Layer 17 of a small transformer language model trained on English Wikipedia (25 layers, counted from 0, width 96).
In attention head 2, each number of a token's query is one row of weights dot the token's vector x plus its bias. The head spreads its attention over the tokens so far by the softmax of query dot key.

Query weights of the head. A number n stands for n times 0.0038.
q0 (bias 0.429): 13 -36 8 -30 63 44 -12 -4 -21 -26 1 40 -36 -16 4 26 -17 -12 6 -33 -30 11 -7 15 -50 1 7 -10 -2 -26 1 6 30 -7 -12 -6 0 24 21 -18 19 -34 -7 -13 22 -8 2 33 -7 1 -9 -53 20 -44 36 -12 -49 -10 22 -23 16 22 22 23 19 -20 -13 5 -37 34 23 62 8 13 22 -10 -7 9 -19 49 -11 -3 3 -66 36 -37 53 -13 -13 -17 11 -66 16 39 22 0
q1 (bias -0.233): 9 -5 24 -41 31 -25 5 -12 6 -44 -7 19 -10 2 -1 7 5 -13 37 -33 3 6 0 21 -2 -7 -4 17 12 -26 -7 19 15 25 -15 10 -6 21 -16 -16 4 -9 14 7 9 -5 21 15 64 17 -41 -37 -4 -8 18 8 -17 13 28 -28 8 27 -17 30 -13 5 -16 -16 -2 -14 -14 16 8 22 8 -8 5 -7 -16 37 -5 8 -20 21 22 -13 34 -16 -6 -31 -2 -13 -13 -35 30 19
q2 (bias 0.511): 1 -15 -8 -24 30 15 34 3 7 -16 20 -4 -14 -33 -38 19 0 -45 24 -8 -9 -19 -24 28 -18 27 -4 -40 9 -8 -29 12 9 -21 10 4 -15 7 -22 9 14 -29 -11 -33 57 -8 12 -5 -9 30 1 -17 16 0 -9 -10 29 21 30 -22 -6 5 9 17 32 -33 16 -1 -38 24 6 37 -53 29 24 6 5 3 7 48 -7 -10 29 -16 48 -16 27 -5 24 20 -32 -34 37 -40 -17 -35
q3 (bias -0.508): -4 -27 -16 23 -10 -14 -55 -13 -24 15 -12 -13 18 34 34 1 34 14 25 23 38 -11 18 -11 4 -37 23 45 12 41 39 16 11 13 -23 -12 8 -1 31 -56 13 13 -2 -18 -64 12 14 14 10 -33 3 26 1 -12 -17 -21 -40 -24 -42 28 -1 18 -13 7 -20 57 -17 1 9 -3 -23 -2 40 17 -16 -26 -13 -1 -18 -36 -15 -29 -24 2 -45 33 -5 -49 -63 -26 59 2 -24 29 28 4
q4 (bias -0.228): -28 8 16 -20 -21 -5 2 -4 -5 25 -22 -11 -6 -3 8 17 1 35 -8 -13 16 -17 -3 2 16 -15 -10 5 2 1 -8 -21 -11 1 28 -5 1 13 7 12 34 19 -12 -12 8 20 5 20 -3 -5 11 -17 6 -5 5 -10 -4 -3 -18 16 21 1 10 -6 -20 14 -8 -15 -1 10 -20 18 15 8 2 2 1 -6 6 -2 10 6 -27 -5 -23 19 3 -7 1 -20 -14 23 -25 -11 1 -7
q5 (bias -0.641): 2 19 22 2 -11 -41 13 24 -17 32 -67 6 -20 -9 35 3 -43 63 -30 -17 26 -4 -16 1 0 25 -25 -11 -2 -6 1 -19 -20 36 34 -21 53 27 17 13 34 34 25 -27 -25 -1 19 30 -11 -3 -7 11 -10 -5 -29 20 -9 -8 -12 45 28 -15 -21 3 -32 41 -9 -9 31 -33 -3 -14 42 -15 -9 -11 -1 -31 -13 -30 7 39 -72 33 -53 25 -85 -17 18 -17 -16 57 -52 14 7 20
q6 (bias -0.111): 14 18 25 5 -12 11 25 18 -32 9 -30 -6 22 35 -10 19 -11 -15 15 27 -5 6 -38 -25 -28 22 29 -30 -18 -17 6 30 30 -28 -7 -22 3 56 -27 5 -1 0 9 -36 8 -2 39 -10 -2 -32 25 6 0 -39 2 -7 59 -30 -40 -15 -47 5 13 -27 19 24 21 -22 6 -24 46 5 6 48 -14 -2 -6 15 -9 -1 6 26 13 13 -22 4 -35 -57 -7 9 -49 5 -51 -43 -21 -48
q7 (bias -0.184): -24 -28 -60 -25 10 -14 -2 -16 0 -4 -18 46 -25 -3 4 -34 39 26 -12 -2 11 24 -12 -31 4 45 12 -16 28 -9 -19 32 -34 70 7 -5 31 5 47 -5 -1 -30 31 -18 13 -16 2 32 16 -57 32 -24 -26 55 -17 20 6 -1 -4 3 4 -17 -3 -20 -3 13 -13 42 -8 16 4 24 25 2 -22 -31 -11 16 6 29 -32 -22 12 19 -33 11 -38 7 -8 -57 9 27 11 29 -7 -29
q8 (bias -0.141): -14 25 4 -24 -20 -28 6 20 23 -29 62 21 31 7 -4 9 15 36 -12 15 13 -7 2 -47 -16 76 -12 -18 -9 -27 -3 -16 -22 38 -2 16 -11 -23 -14 -1 2 29 32 -18 -3 -11 -19 -3 -32 -3 -7 -18 46 -38 -1 1 -6 -28 2 35 78 19 -7 16 -32 -29 -1 -27 20 -14 19 -59 -30 3 41 36 -27 -44 -20 11 -29 -3 -6 -13 4 29 -16 -12 -3 7 -27 45 -25 -40 14 20
q9 (bias -0.021): -55 0 -45 -20 -16 -20 5 -9 -40 22 -39 60 6 -11 46 -57 -9 30 0 1 44 1 10 31 -23 35 49 4 -42 21 45 -7 4 -9 -43 10 62 24 9 12 -17 43 -3 -41 51 -35 -14 6 0 23 34 19 16 -4 -6 -3 15 -17 16 26 -6 -23 -24 3 -12 -33 -1 11 -14 -24 4 -27 -8 -5 -35 -30 16 -14 17 7 35 8 -14 -12 -12 -1 15 5 36 5 -11 24 5 8 57 -25
q10 (bias -0.000): -45 19 14 -35 0 -3 28 18 -28 -56 21 -3 -9 -3 15 -9 -12 -14 18 0 0 -16 -7 -17 -15 -28 -23 33 4 -30 5 2 -50 7 -4 30 4 6 -17 -23 -29 -56 -94 -3 -45 -27 5 8 5 -5 -1 -6 -2 47 24 -8 17 -13 -4 -4 12 41 -14 -43 -14 -7 21 -12 -18 -1 11 30 -19 -9 20 4 10 29 -30 16 11 28 15 -55 32 19 30 73 18 -23 24 15 -13 31 32 15
q11 (bias -0.017): -40 -21 25 9 -23 -4 35 2 25 59 36 18 -2 -3 41 11 14 -19 23 -23 -27 -17 -42 24 4 59 13 -14 31 -10 -2 34 9 -9 -25 9 -3 -10 -11 -8 -34 -30 32 -37 -22 19 -27 -25 23 0 26 -7 4 -14 -14 39 -27 -5 19 4 -10 -51 -7 -21 24 19 -34 -44 -27 25 -22 42 -5 17 22 -39 32 -7 33 -24 17 33 -35 43 23 4 -20 -43 21 -52 18 2 -3 29 -5 36
q12 (bias -0.026): 1 -36 -37 17 -19 -17 -3 50 -12 30 -15 17 -28 18 -47 -16 -8 10 36 14 32 19 -15 37 -6 37 3 -21 29 -34 -13 7 1 -59 -34 -2 17 0 -14 13 9 -24 2 17 -44 22 -19 -9 46 3 51 41 17 34 77 -27 28 -14 19 -18 10 17 -12 -68 -16 -57 1 -7 -7 -19 31 28 -25 -35 7 -23 12 -31 20 31 -54 -23 -50 -5 11 30 -20 12 -26 23 3 -40 -59 33 26 17
q13 (bias 0.024): 11 -6 -44 -1 24 -49 1 5 29 -11 8 -4 -18 -23 -41 12 38 -2 -17 3 -21 -15 -4 -63 10 9 -18 37 3 -60 35 -30 -5 -26 -8 -7 -9 6 -4 39 3 -10 -9 12 -10 0 -5 -11 67 7 -3 -20 34 54 6 10 14 38 6 -7 -29 3 11 45 17 14 -26 11 38 -26 -39 -13 -18 0 -14 12 19 -8 -20 5 -12 25 21 13 -5 -34 -49 12 -43 19 -11 3 -35 23 0 41
q14 (bias -0.020): -10 3 9 -4 -18 15 35 2 -17 -42 -4 13 7 -7 21 -7 24 27 -21 -10 -13 10 36 -26 14 -19 24 15 -28 -1 -7 14 -62 -2 -10 57 10 -4 -16 20 -5 27 -4 33 -29 5 -10 36 12 20 -32 -8 -9 2 -32 21 -38 -19 33 -6 -15 12 -50 27 -32 -43 12 -29 12 -6 -14 12 4 30 28 15 47 34 12 -2 5 49 14 -5 -76 -6 9 -3 23 -23 11 12 2 17 35 -19
q15 (bias 0.021): 29 26 -49 21 5 -24 -18 61 -29 -9 -19 -44 -47 -9 -25 39 54 -23 16 10 0 -2 22 -7 2 -33 -8 -11 -6 1 5 -38 23 20 -21 35 -21 -3 -28 11 -7 9 -57 18 25 3 -3 27 9 5 10 35 25 -34 -14 7 -10 11 29 38 34 -39 25 -57 -26 65 -44 -32 19 33 -1 -2 29 42 30 -24 -30 -11 -35 15 -4 16 8 2 28 35 -6 -19 -35 -54 -21 -23 12 19 -21 -1
q16 (bias 0.073): 1 -1 0 -11 -28 -14 -6 -26 18 -44 -13 -42 23 7 -16 -38 47 -79 28 0 -42 28 40 29 8 16 0 23 25 18 -16 -3 -14 45 -14 4 14 -1 -18 21 -18 -31 -11 19 27 60 21 -6 -10 21 46 -36 -41 0 38 -53 27 -15 38 48 20 7 13 -33 25 -7 -11 37 -31 -1 -4 10 -36 31 -65 46 10 29 -40 24 41 -12 -38 -22 -13 14 47 -11 -23 19 34 -33 0 4 -20 -10
q17 (bias 0.025): 12 -27 40 4 20 1 -4 -36 24 0 48 -24 20 -3 38 -39 9 -3 1 16 22 -4 21 28 -20 -19 -18 1 8 20 -9 13 38 -25 46 23 -37 -9 17 -54 1 -26 47 -40 1 -34 32 -17 21 -2 -16 15 70 -28 -28 -2 36 -19 -12 18 -15 -6 -6 -2 -28 -36 8 38 1 -20 32 36 -20 -49 -26 6 15 -34 -38 2 -45 29 -45 40 -22 1 -39 -35 -11 -36 -18 -5 2 34 10 72
q18 (bias 0.232): 18 -32 23 46 38 11 13 -20 -8 22 -23 2 -39 12 1 -22 -39 -28 -8 37 17 9 -30 -14 0 32 -12 -9 -16 2 -79 -20 -31 8 3 -19 -31 -9 -20 -11 -4 16 -10 -24 -22 3 4 -46 -7 -18 -27 -6 51 -5 22 37 -18 -41 -8 4 17 -11 34 -1 -16 -29 4 16 -8 45 -22 -23 -33 13 -11 28 30 -7 2 -5 14 3 63 33 44 -19 6 -27 3 -14 -9 31 -26 42 65 -22
q19 (bias -0.018): -32 12 -25 26 -8 -12 4 2 -13 -10 -32 2 -4 9 -1 0 -4 29 18 27 3 55 -7 -44 9 -4 -16 -29 8 -9 42 10 7 15 -2 -15 -54 -35 52 44 -9 12 -5 -26 -10 29 0 -18 -34 -40 -8 -29 38 -28 4 -9 15 -13 43 6 8 -10 16 30 5 24 4 14 39 -28 -4 14 -7 -41 27 -38 4 -10 -27 11 -30 35 -19 -38 -19 26 -13 -11 -42 27 19 -21 7 62 43 -5
q20 (bias -0.035): -7 3 -41 -6 -2 -3 18 -3 23 15 33 -28 -16 1 10 32 0 -20 -12 3 21 -22 -13 -24 -2 -24 26 9 -7 1 8 8 19 -18 2 54 12 11 1 29 3 -26 21 4 5 -47 21 0 -28 40 3 -22 28 17 6 -41 -28 22 -1 -20 24 1 14 33 -7 21 -24 -7 8 30 -74 -11 -47 6 1 -27 15 47 6 23 -8 -10 -8 -17 -13 -15 13 -24 31 17 14 36 -8 16 -33 -32
q21 (bias 0.002): -19 -20 -20 -3 7 -37 22 17 -46 2 -10 14 19 33 56 -8 -24 -6 2 8 16 32 -29 41 38 -5 -35 -2 -8 19 -14 -2 69 -24 -33 10 -8 -38 -2 22 -11 8 -16 8 -57 18 2 12 5 -14 0 -42 -32 17 41 -42 21 11 9 20 32 3 -17 -18 -43 51 6 4 -6 -12 -26 9 -12 0 -5 20 31 -25 52 -3 20 -46 5 12 -46 46 18 -4 0 -39 11 4 22 0 -35 -3
q22 (bias -0.114): 33 26 -9 0 -43 -47 18 -17 37 -43 -31 -19 29 -24 6 -25 3 39 -31 0 -13 -13 -46 -3 -6 -44 -18 -19 -18 -20 0 44 -17 -31 -6 -5 6 43 -5 46 -51 40 3 -66 -20 7 -4 -12 28 11 2 19 20 -10 -2 -15 -5 65 27 -8 16 10 -58 -17 17 14 19 11 57 8 -23 -11 -6 15 -2 24 0 34 53 18 20 15 -3 -12 -32 13 16 -3 27 19 -6 -19 -10 6 18 15
q23 (bias -0.007): 20 14 6 33 30 38 -57 5 44 11 -44 6 -62 35 11 6 -26 3 18 39 -3 0 7 -25 -11 26 -15 -31 16 -9 9 -27 -23 27 -5 6 -11 -22 18 11 -12 -14 -3 -4 -37 -2 -27 -24 -7 1 0 -9 26 -50 33 -9 -28 53 -14 -32 -18 43 -2 -29 41 -3 13 35 -34 1 25 -36 29 -3 -13 -2 26 -6 9 -29 50 3 6 -20 -20 5 16 5 8 16 23 -21 -16 3 -2 21
q24 (bias -0.048): -17 8 -19 -11 -7 47 -10 -48 -19 -19 -4 10 -7 -35 64 -31 5 9 -8 28 44 -28 21 0 25 1 25 77 8 13 2 -31 -12 45 -28 2 -21 -17 39 2 -50 10 -16 18 -2 20 9 12 34 -18 61 15 32 -33 -19 -24 5 3 -27 22 9 -21 -11 -22 3 -6 10 -31 5 15 -30 -2 -60 -6 0 -18 4 -18 49 -13 -45 14 10 34 -51 53 -7 35 15 18 6 -27 13 -3 -14 19
q25 (bias 0.081): 10 0 24 -34 10 -21 -23 31 -18 21 -11 -6 26 14 19 -2 20 -23 -5 12 3 -8 9 1 31 26 -13 -9 -5 -65 6 -32 -25 19 80 4 9 -32 17 -36 -25 26 -17 -27 -7 12 22 -15 17 28 5 -15 -16 -11 -4 15 -58 8 -13 -26 -7 1 -18 -9 -9 -4 41 -7 17 -29 20 16 2 -2 5 -25 36 -10 33 -17 -50 10 -41 17 -15 -1 -19 -26 -18 19 17 21 2 8 -47 -33
q26 (bias 0.027): -33 -55 30 -7 19 -3 -28 -19 -10 -35 -34 65 33 4 -20 -5 -3 -25 -7 38 -21 15 25 3 7 11 9 -2 22 -11 -16 -20 -15 -5 0 16 -2 23 -26 28 -58 -12 -30 2 37 3 5 -41 -19 34 -30 -31 22 -3 14 34 -22 -3 10 -30 31 21 11 -6 8 20 54 -21 60 3 -27 -12 32 -24 -8 -74 -40 -12 1 18 25 -11 33 -15 -21 27 -18 -10 10 -6 -13 -19 5 -38 -26 33
q27 (bias 0.041): 40 -45 -17 21 -10 47 4 26 22 38 -23 -3 20 -28 4 0 33 5 -4 -40 14 27 -26 3 -5 16 17 -27 29 -3 19 -7 5 -31 -2 9 -26 14 -49 -42 -57 -22 -9 -9 11 34 33 34 -27 -2 -29 7 -17 11 8 -7 -15 -15 27 -32 4 6 4 7 10 18 -2 12 -8 40 -1 4 -62 5 3 5 24 7 -15 13 -55 -18 22 33 -11 13 -7 2 9 -23 -21 -1 57 -12 1 -28
q28 (bias 0.118): -28 23 -18 13 -9 26 1 -2 -7 2 8 28 1 1 -32 12 -5 -1 12 30 -5 0 10 -77 23 -34 -12 -6 -2 -6 41 -32 12 36 -7 -9 -26 14 -42 -3 -23 -33 -34 0 -2 16 7 -5 51 -7 0 -7 -25 -24 29 51 -4 -9 14 -31 18 12 -9 29 -7 4 -31 33 1 29 2 -36 5 -16 -44 18 -18 -7 40 2 -10 -7 18 24 17 1 27 -12 64 21 -21 -22 -24 -28 23 -3
q29 (bias -0.121): -13 22 14 19 -36 15 13 -3 -3 30 -12 -43 19 24 44 1 32 9 29 -8 -2 12 -20 30 23 -35 -4 23 -8 -29 29 29 18 3 7 7 24 17 -21 23 8 16 -69 -18 -22 43 -7 5 -43 -4 10 10 30 12 -27 -10 -3 -37 23 22 31 -5 17 -5 -76 19 20 -12 17 -21 -34 2 45 9 14 -9 27 50 -14 4 5 -50 -14 51 -18 -5 11 -30 -1 2 -24 -11 16 -22 -27 29
q30 (bias 0.008): 17 5 39 30 3 -32 -29 -37 -41 -2 11 19 -14 23 -54 36 39 -5 28 0 21 -8 -14 -15 35 37 6 -2 22 -13 -4 -19 -38 -38 47 -23 -33 2 10 22 -65 7 -27 -8 -2 -18 7 6 40 16 -9 -31 3 -5 -33 -19 -20 -23 4 -21 8 -35 -38 -2 -13 -21 -4 47 48 -27 0 21 -15 34 -42 47 -20 45 8 10 -4 -7 0 -17 31 -6 -10 13 13 6 52 -45 -2 1 -12 15
q31 (bias -0.018): -18 0 -16 17 -12 36 -1 0 -24 19 -10 -28 29 19 18 1 -7 21 40 18 28 23 51 -30 -39 38 0 1 -21 -24 18 22 48 2 34 -27 -6 -42 29 23 -8 19 -37 15 -16 -18 6 -8 28 36 6 9 7 48 -31 -13 22 75 14 7 -19 8 -28 -25 26 7 -18 -33 17 33 -27 43 -22 15 -22 -8 -6 6 -15 8 -25 -31 7 -7 27 -7 -44 -21 -26 -14 -31 -26 -9 -48 16 -30

Each question shows a short text with each token's key, already scaled and adjusted for position as the last token sees it. A number n stands for n times 0.032.

Then comes the last token's vector x. A number n stands for n times 0.062.

0 "I": -23 7 0 -52 -66 -32 -12 27 7 3 -9 2 2 0 10 -4 -21 8 -22 -10 3 20 23 -4 9 0 -4 -17 -12 29 3 -1
1 " ": -13 -10 -3 -46 -65 -32 -23 22 11 4 0 -3 -1 8 19 1 -14 1 -18 -4 0 10 14 -4 11 -1 -2 -15 -3 18 5 -5
2 "re": 3 -17 4 -48 -74 -26 -11 34 14 8 -1 -1 -6 0 10 -3 -21 -3 -19 5 1 13 10 -5 6 -6 7 -7 -9 11 -7 -3
3 "al": 11 -19 3 -46 -77 -31 -7 26 12 4 -4 -2 10 -4 10 -5 -24 10 -17 -6 -3 1 16 5 11 -8 -5 -10 -21 14 -5 -3
4 "i": 16 9 16 -44 -69 -27 -10 25 12 1 3 2 3 -1 3 -2 -22 13 -17 2 0 15 11 6 6 -7 0 -12 -11 20 -4 -10
5 "z": 2 17 17 -36 -60 -29 -29 25 10 -3 -3 2 -5 -3 0 -9 -23 6 -28 11 -2 18 4 5 -1 3 -4 -13 -16 14 -7 -13
x: 10 -27 -9 -26 11 -4 42 13 -12 -11 10 -45 41 -13 -10 -41 11 -7 -4 3 0 -18 36 -2 11 14 1 -28 -9 23 14 -10 0 16 -12 19 -9 26 -11 36 -54 -9 -63 11 -17 -9 -6 -28 15 -39 11 -27 4 -43 14 29 25 30 42 -22 6 0 32 11 -4 -42 -16 13 -32 25 0 -24 -50 28 -14 31 42 5 14 23 -7 -2 1 12 50 -43 8 7 -15 22 -17 10 24 12 -15 12
Which two tokens does the last token look at most, in order? 1 " ", 4 "i"

0 "'": -17 7 -6 -50 -64 -32 -8 25 9 4 -11 8 2 4 17 -5 -21 3 -20 -8 -2 12 19 -5 12 -1 2 -14 -8 25 -1 -2
1 "r": -16 -11 2 -54 -73 -29 -13 32 19 0 -12 -5 0 9 6 -10 -19 5 -30 -1 5 6 17 1 4 -6 -1 -17 -14 23 -2 -1
2 "e ": 0 -14 1 -50 -71 -34 -24 24 13 4 1 -3 1 9 20 -1 -15 1 -20 -4 -1 8 14 -2 13 -1 0 -17 -4 18 6 -9
3 "si": 12 -7 17 -52 -65 -24 -11 30 13 2 -11 -4 -2 0 11 -13 -20 2 -18 -2 0 3 14 0 7 -7 1 -17 -13 21 -7 -4
4 "x": 19 6 12 -45 -66 -26 -19 35 16 4 2 6 -1 -6 13 -12 -21 1 -23 -3 1 5 16 10 5 -2 -8 -18 -10 14 -8 0
5 " ": 4 18 14 -47 -76 -35 -12 22 21 5 6 -3 -1 4 10 -1 -10 0 -29 5 -10 9 8 5 13 1 2 -16 -13 18 2 -3
x: -12 4 -20 29 15 1 35 -4 26 -21 17 -12 13 -17 -27 -38 9 -29 -25 -6 -41 -7 17 -1 -15 -21 11 -22 19 23 14 -13 -29 3 -21 42 -4 -41 -22 -8 -7 3 -23 7 4 -39 -61 -20 61 27 23 -4 -7 7 16 -22 8 -4 28 -2 -22 -10 3 24 24 -30 36 -9 -15 20 -4 -19 35 -5 -22 -3 29 22 21 -4 -13 -4 18 24 19 -33 2 25 -7 17 -5 -12 11 23 19 14
Which token does the last token look at most, and with what share of its attention? 2 "e ", with about 90%

0 "um": -17 8 -4 -51 -63 -32 -12 25 12 2 -8 0 4 0 16 -9 -24 3 -21 -6 -1 15 12 1 8 -3 -6 -21 -8 25 0 -6
1 "'": -15 -10 -3 -52 -65 -33 -11 26 11 2 -7 7 5 3 20 -4 -22 -2 -20 -5 -3 14 17 -4 11 -2 5 -14 -8 25 -3 -5
2 "s ": 1 -16 4 -47 -67 -33 -22 23 12 4 0 -3 1 8 19 0 -17 2 -20 -4 1 10 16 -3 11 0 -1 -15 -4 18 4 -5
3 "f": 12 -10 14 -56 -76 -31 -12 37 20 2 -13 2 -2 -3 6 -2 -24 8 -18 2 3 9 15 0 8 3 9 -12 -11 22 -3 -1
4 "ir": 28 6 21 -49 -67 -30 -10 36 16 -2 -9 -9 -7 -9 4 -4 -19 6 -34 1 -2 9 12 6 2 5 0 -13 -20 21 4 4
5 "st ": 7 19 24 -49 -78 -33 -20 27 17 6 7 -2 4 -1 16 -8 -17 14 -33 6 -1 9 16 4 14 -1 -1 -13 -15 19 4 0
x: -18 -20 1 3 27 3 28 2 24 -28 4 -11 8 -26 -9 -31 30 -15 -13 -1 -19 -11 29 -12 -22 -21 18 -8 -19 4 -15 -21 -13 -5 10 50 12 -8 -29 11 10 50 -5 16 6 -24 -46 -29 55 0 3 2 0 -6 2 -23 36 7 13 -10 -8 -14 41 -11 19 -35 8 15 -34 15 7 -63 14 -26 -6 -6 33 42 35 17 -17 -8 12 -6 12 -27 -14 -1 -16 16 2 -4 9 12 21 22
To which token does the last token give the most attention? 2 "s "

0 "8 ": -15 6 -8 -45 -66 -32 -23 21 12 4 -1 -4 -1 7 19 1 -15 1 -17 -4 -2 10 13 -4 11 0 -1 -15 -3 17 5 -5
1 "O": -22 -12 7 -52 -80 -30 -14 35 15 3 -3 -1 3 -5 6 -4 -19 13 -22 4 5 19 6 -6 8 5 -9 -13 -19 15 -2 -8
2 "c": 1 -22 7 -41 -73 -28 -6 21 8 2 -5 7 -6 0 8 -2 -9 15 -29 2 -2 8 21 -7 -1 -8 -4 -21 -20 14 -6 -1
3 "t": 18 -6 6 -40 -76 -31 -10 20 20 -2 -6 0 -1 8 11 3 -24 7 -8 -2 -3 16 11 -7 -1 -5 -1 -19 -17 5 -4 -3
4 "o": 26 10 6 -47 -77 -35 3 24 20 2 -2 5 0 2 15 0 -18 18 -21 13 -1 4 9 -7 11 -1 -7 -12 -10 19 6 5
5 "ber ": 2 21 19 -48 -73 -35 -20 28 16 2 0 1 -4 8 19 5 -14 8 -21 4 -3 5 16 -7 13 3 0 -18 -6 17 5 -6
x: -25 11 -22 18 18 8 -2 -30 9 6 4 1 -1 7 2 -24 8 -28 -3 -17 12 1 16 8 18 -56 16 -38 -21 1 -35 7 19 12 -20 11 4 -21 10 5 -8 15 -31 19 -9 -17 -17 -22 68 -4 7 -25 -8 -27 -10 8 0 20 0 -28 -19 3 29 14 12 9 33 23 -13 19 36 -34 -11 -40 -10 25 25 -10 22 5 -16 -6 20 4 31 -27 1 24 -38 6 -4 4 -9 9 21 23
Which two tokens does the last token look at most, in order? 5 "ber ", 3 "t"

0 "al": -22 10 -5 -45 -64 -36 -16 23 9 5 -10 1 7 -2 10 0 -27 4 -28 -10 1 13 19 -1 9 -4 -4 -15 -14 27 1 -7
1 "b": -18 -16 9 -50 -61 -31 -12 24 11 1 -5 -1 -3 -1 8 2 -23 -4 -33 -1 5 17 22 5 5 0 1 -17 -14 22 -3 -12
2 "um": -1 -20 6 -46 -63 -30 -9 28 9 0 -3 -4 4 2 15 -10 -26 3 -17 3 -1 6 8 5 11 -8 -4 -22 -7 19 -4 -9
3 " ": 14 -7 6 -46 -66 -34 -24 22 11 4 0 -3 1 8 20 0 -15 1 -19 -4 0 10 15 -3 12 -1 -1 -15 -3 18 5 -6
4 "tr": 11 11 14 -53 -73 -32 -15 32 16 4 -12 6 2 4 18 13 -25 -4 -25 -3 1 13 13 -4 5 -10 0 -9 -10 19 -12 -5
5 "ac": 8 23 15 -40 -63 -35 -10 25 12 -2 -9 5 4 -8 7 -11 -11 4 -36 -6 2 10 8 2 2 -4 -17 -11 -17 28 -4 -6
x: 38 -8 -28 -16 10 38 29 4 -12 -38 -8 -15 12 -46 -10 16 39 -22 15 -22 -6 -28 17 12 15 10 22 -27 33 3 -17 -15 35 -32 -23 35 9 -45 14 -28 -32 -16 -33 -10 34 -6 4 -28 23 -15 -4 -21 -2 -14 13 -20 -22 37 -8 9 -10 -11 32 9 38 -1 1 8 -8 15 0 -21 -3 -5 -31 13 61 26 9 36 1 2 17 -40 27 -29 5 1 -24 27 -13 -3 16 17 -29 32
To which token does the last token give the most attention? 3 " "

0 "r": -19 7 -2 -49 -65 -32 -16 22 13 3 -11 0 4 9 10 -6 -23 0 -30 -7 2 16 20 0 6 -3 2 -20 -11 24 3 -8
1 "is ": -13 -10 -3 -46 -66 -33 -23 22 12 4 -1 -3 0 8 19 0 -15 1 -18 -4 0 10 15 -3 11 -2 -2 -16 -3 18 5 -7
2 "P": 1 -19 5 -61 -89 -31 -12 30 14 13 -11 -7 -7 1 10 1 -23 0 -23 1 2 18 20 -3 7 -3 2 -10 -13 18 1 -7
3 "ot": 12 -16 5 -55 -73 -32 -10 34 2 5 -8 -4 -6 4 7 1 -30 -1 -24 -7 2 6 7 0 6 -4 -9 -13 -20 14 -1 4
4 "ter": 18 8 12 -47 -72 -27 -11 30 9 2 2 -11 -1 0 14 -5 -26 -9 -12 -7 -1 3 20 -1 9 -6 -5 -10 -6 19 5 -1
5 ", ": 4 16 20 -57 -79 -38 -17 33 19 8 -5 6 -2 7 20 7 -26 9 -24 8 -3 16 20 3 13 -9 -1 -13 -6 22 11 -3
x: -16 -23 4 38 2 -8 -19 2 -7 23 17 -14 20 1 8 -24 3 -16 26 -44 15 -7 34 -21 -11 -28 -12 -12 -3 -14 -3 -3 23 2 -10 29 27 -71 -9 1 -26 11 -32 -13 2 4 -23 -8 57 -24 1 -1 -45 -14 -14 -2 15 7 25 -19 19 -9 -13 24 44 9 25 23 -22 -20 -2 -27 18 -26 -18 19 33 -8 28 18 -19 -2 34 -1 9 -31 -1 6 -49 14 27 16 20 21 13 9
Which token does the last token look at most, and with what share of its attention? 1 "is ", with about 40%

0 "o": -20 6 -3 -44 -61 -33 -8 21 8 -3 -9 9 8 2 10 -3 -15 4 -25 -3 4 13 16 -2 11 -2 -3 -16 -17 26 0 -7
1 "h": -15 -15 3 -46 -67 -30 -13 30 11 3 -5 11 4 1 8 -4 -20 4 -21 -3 1 12 22 -3 9 3 -7 -12 -19 23 -2 -3
2 "n ": 1 -17 2 -46 -66 -33 -23 23 12 4 0 -4 0 9 18 1 -16 2 -19 -4 -1 10 15 -3 12 -1 -2 -15 -3 17 4 -6
3 "Al": 15 -12 15 -61 -80 -33 -10 33 19 4 -16 -7 -4 6 14 7 -27 10 -26 -2 0 1 10 1 4 0 1 -18 -21 14 4 2
4 "g": 15 2 19 -55 -68 -26 -14 34 12 3 -4 0 -7 6 9 2 -25 -3 -25 7 3 8 18 1 1 -3 -2 -6 -16 7 1 -10
5 "ot ": 8 22 23 -58 -79 -37 -15 32 9 7 -6 3 1 4 13 2 -21 -1 -34 0 3 12 12 0 20 -15 -11 -15 -19 27 4 -10
x: 7 2 12 1 1 6 13 11 -20 -3 36 -26 25 -25 -22 -30 27 -33 30 -20 3 -17 25 12 17 -6 -12 -1 12 -5 6 -26 1 14 0 39 14 -18 9 7 -26 32 -11 4 -26 -11 -20 -49 28 -24 5 3 -2 -5 -19 -1 -30 35 1 -42 22 20 22 21 5 -21 31 26 -44 7 -3 -33 2 -9 -35 10 32 9 45 2 -3 -13 -6 -18 26 -29 49 -3 -92 37 30 3 -23 8 7 11
Which token does the last token look at most, and with what share of its attention? 2 "n ", with about 80%

0 "ing": -18 8 -3 -46 -59 -35 -14 22 12 3 -9 1 7 1 13 -4 -24 5 -24 -7 0 19 18 0 13 0 -5 -16 -12 27 1 -3
1 "s ": -13 -9 -3 -47 -67 -33 -24 22 13 3 0 -3 1 9 19 1 -15 1 -19 -3 0 10 15 -3 12 -1 -1 -16 -3 18 5 -6
2 "th": 1 -14 7 -50 -71 -32 -15 33 13 1 -8 -4 0 1 11 0 -9 0 -29 6 -1 20 13 -9 8 4 9 -8 -13 20 -1 0
3 "r": 20 -10 9 -52 -76 -32 -17 32 20 -2 -15 -1 -17 4 14 5 -18 6 -33 1 5 2 12 -1 4 3 3 -17 -11 22 -8 -4
4 "ou": 21 5 11 -40 -64 -29 -6 32 20 13 -8 5 1 -3 9 -12 -14 -2 -15 1 -2 5 15 -6 2 -4 7 -18 -11 15 2 0
5 "g": 6 11 24 -41 -63 -26 -10 34 19 2 -4 4 9 5 4 -13 -19 6 -18 10 -2 12 23 6 3 -1 4 -9 -9 12 -3 -2
x: 1 2 -39 -7 47 -10 6 36 -20 -18 41 10 0 -2 7 -6 8 -55 3 -6 -22 14 11 0 -5 16 -23 -3 14 38 4 -1 12 -6 -4 1 4 -33 -53 -3 -31 -5 -68 -20 -10 -30 -31 -28 8 -37 22 -22 10 -7 -10 -4 19 35 18 -31 34 -4 66 3 28 8 6 6 -5 16 18 -15 -34 -34 12 26 42 10 61 5 4 -16 1 -5 -29 -25 5 -2 -21 2 7 30 44 -4 9 -5
To which token does the last token give the most attention? 2 "th"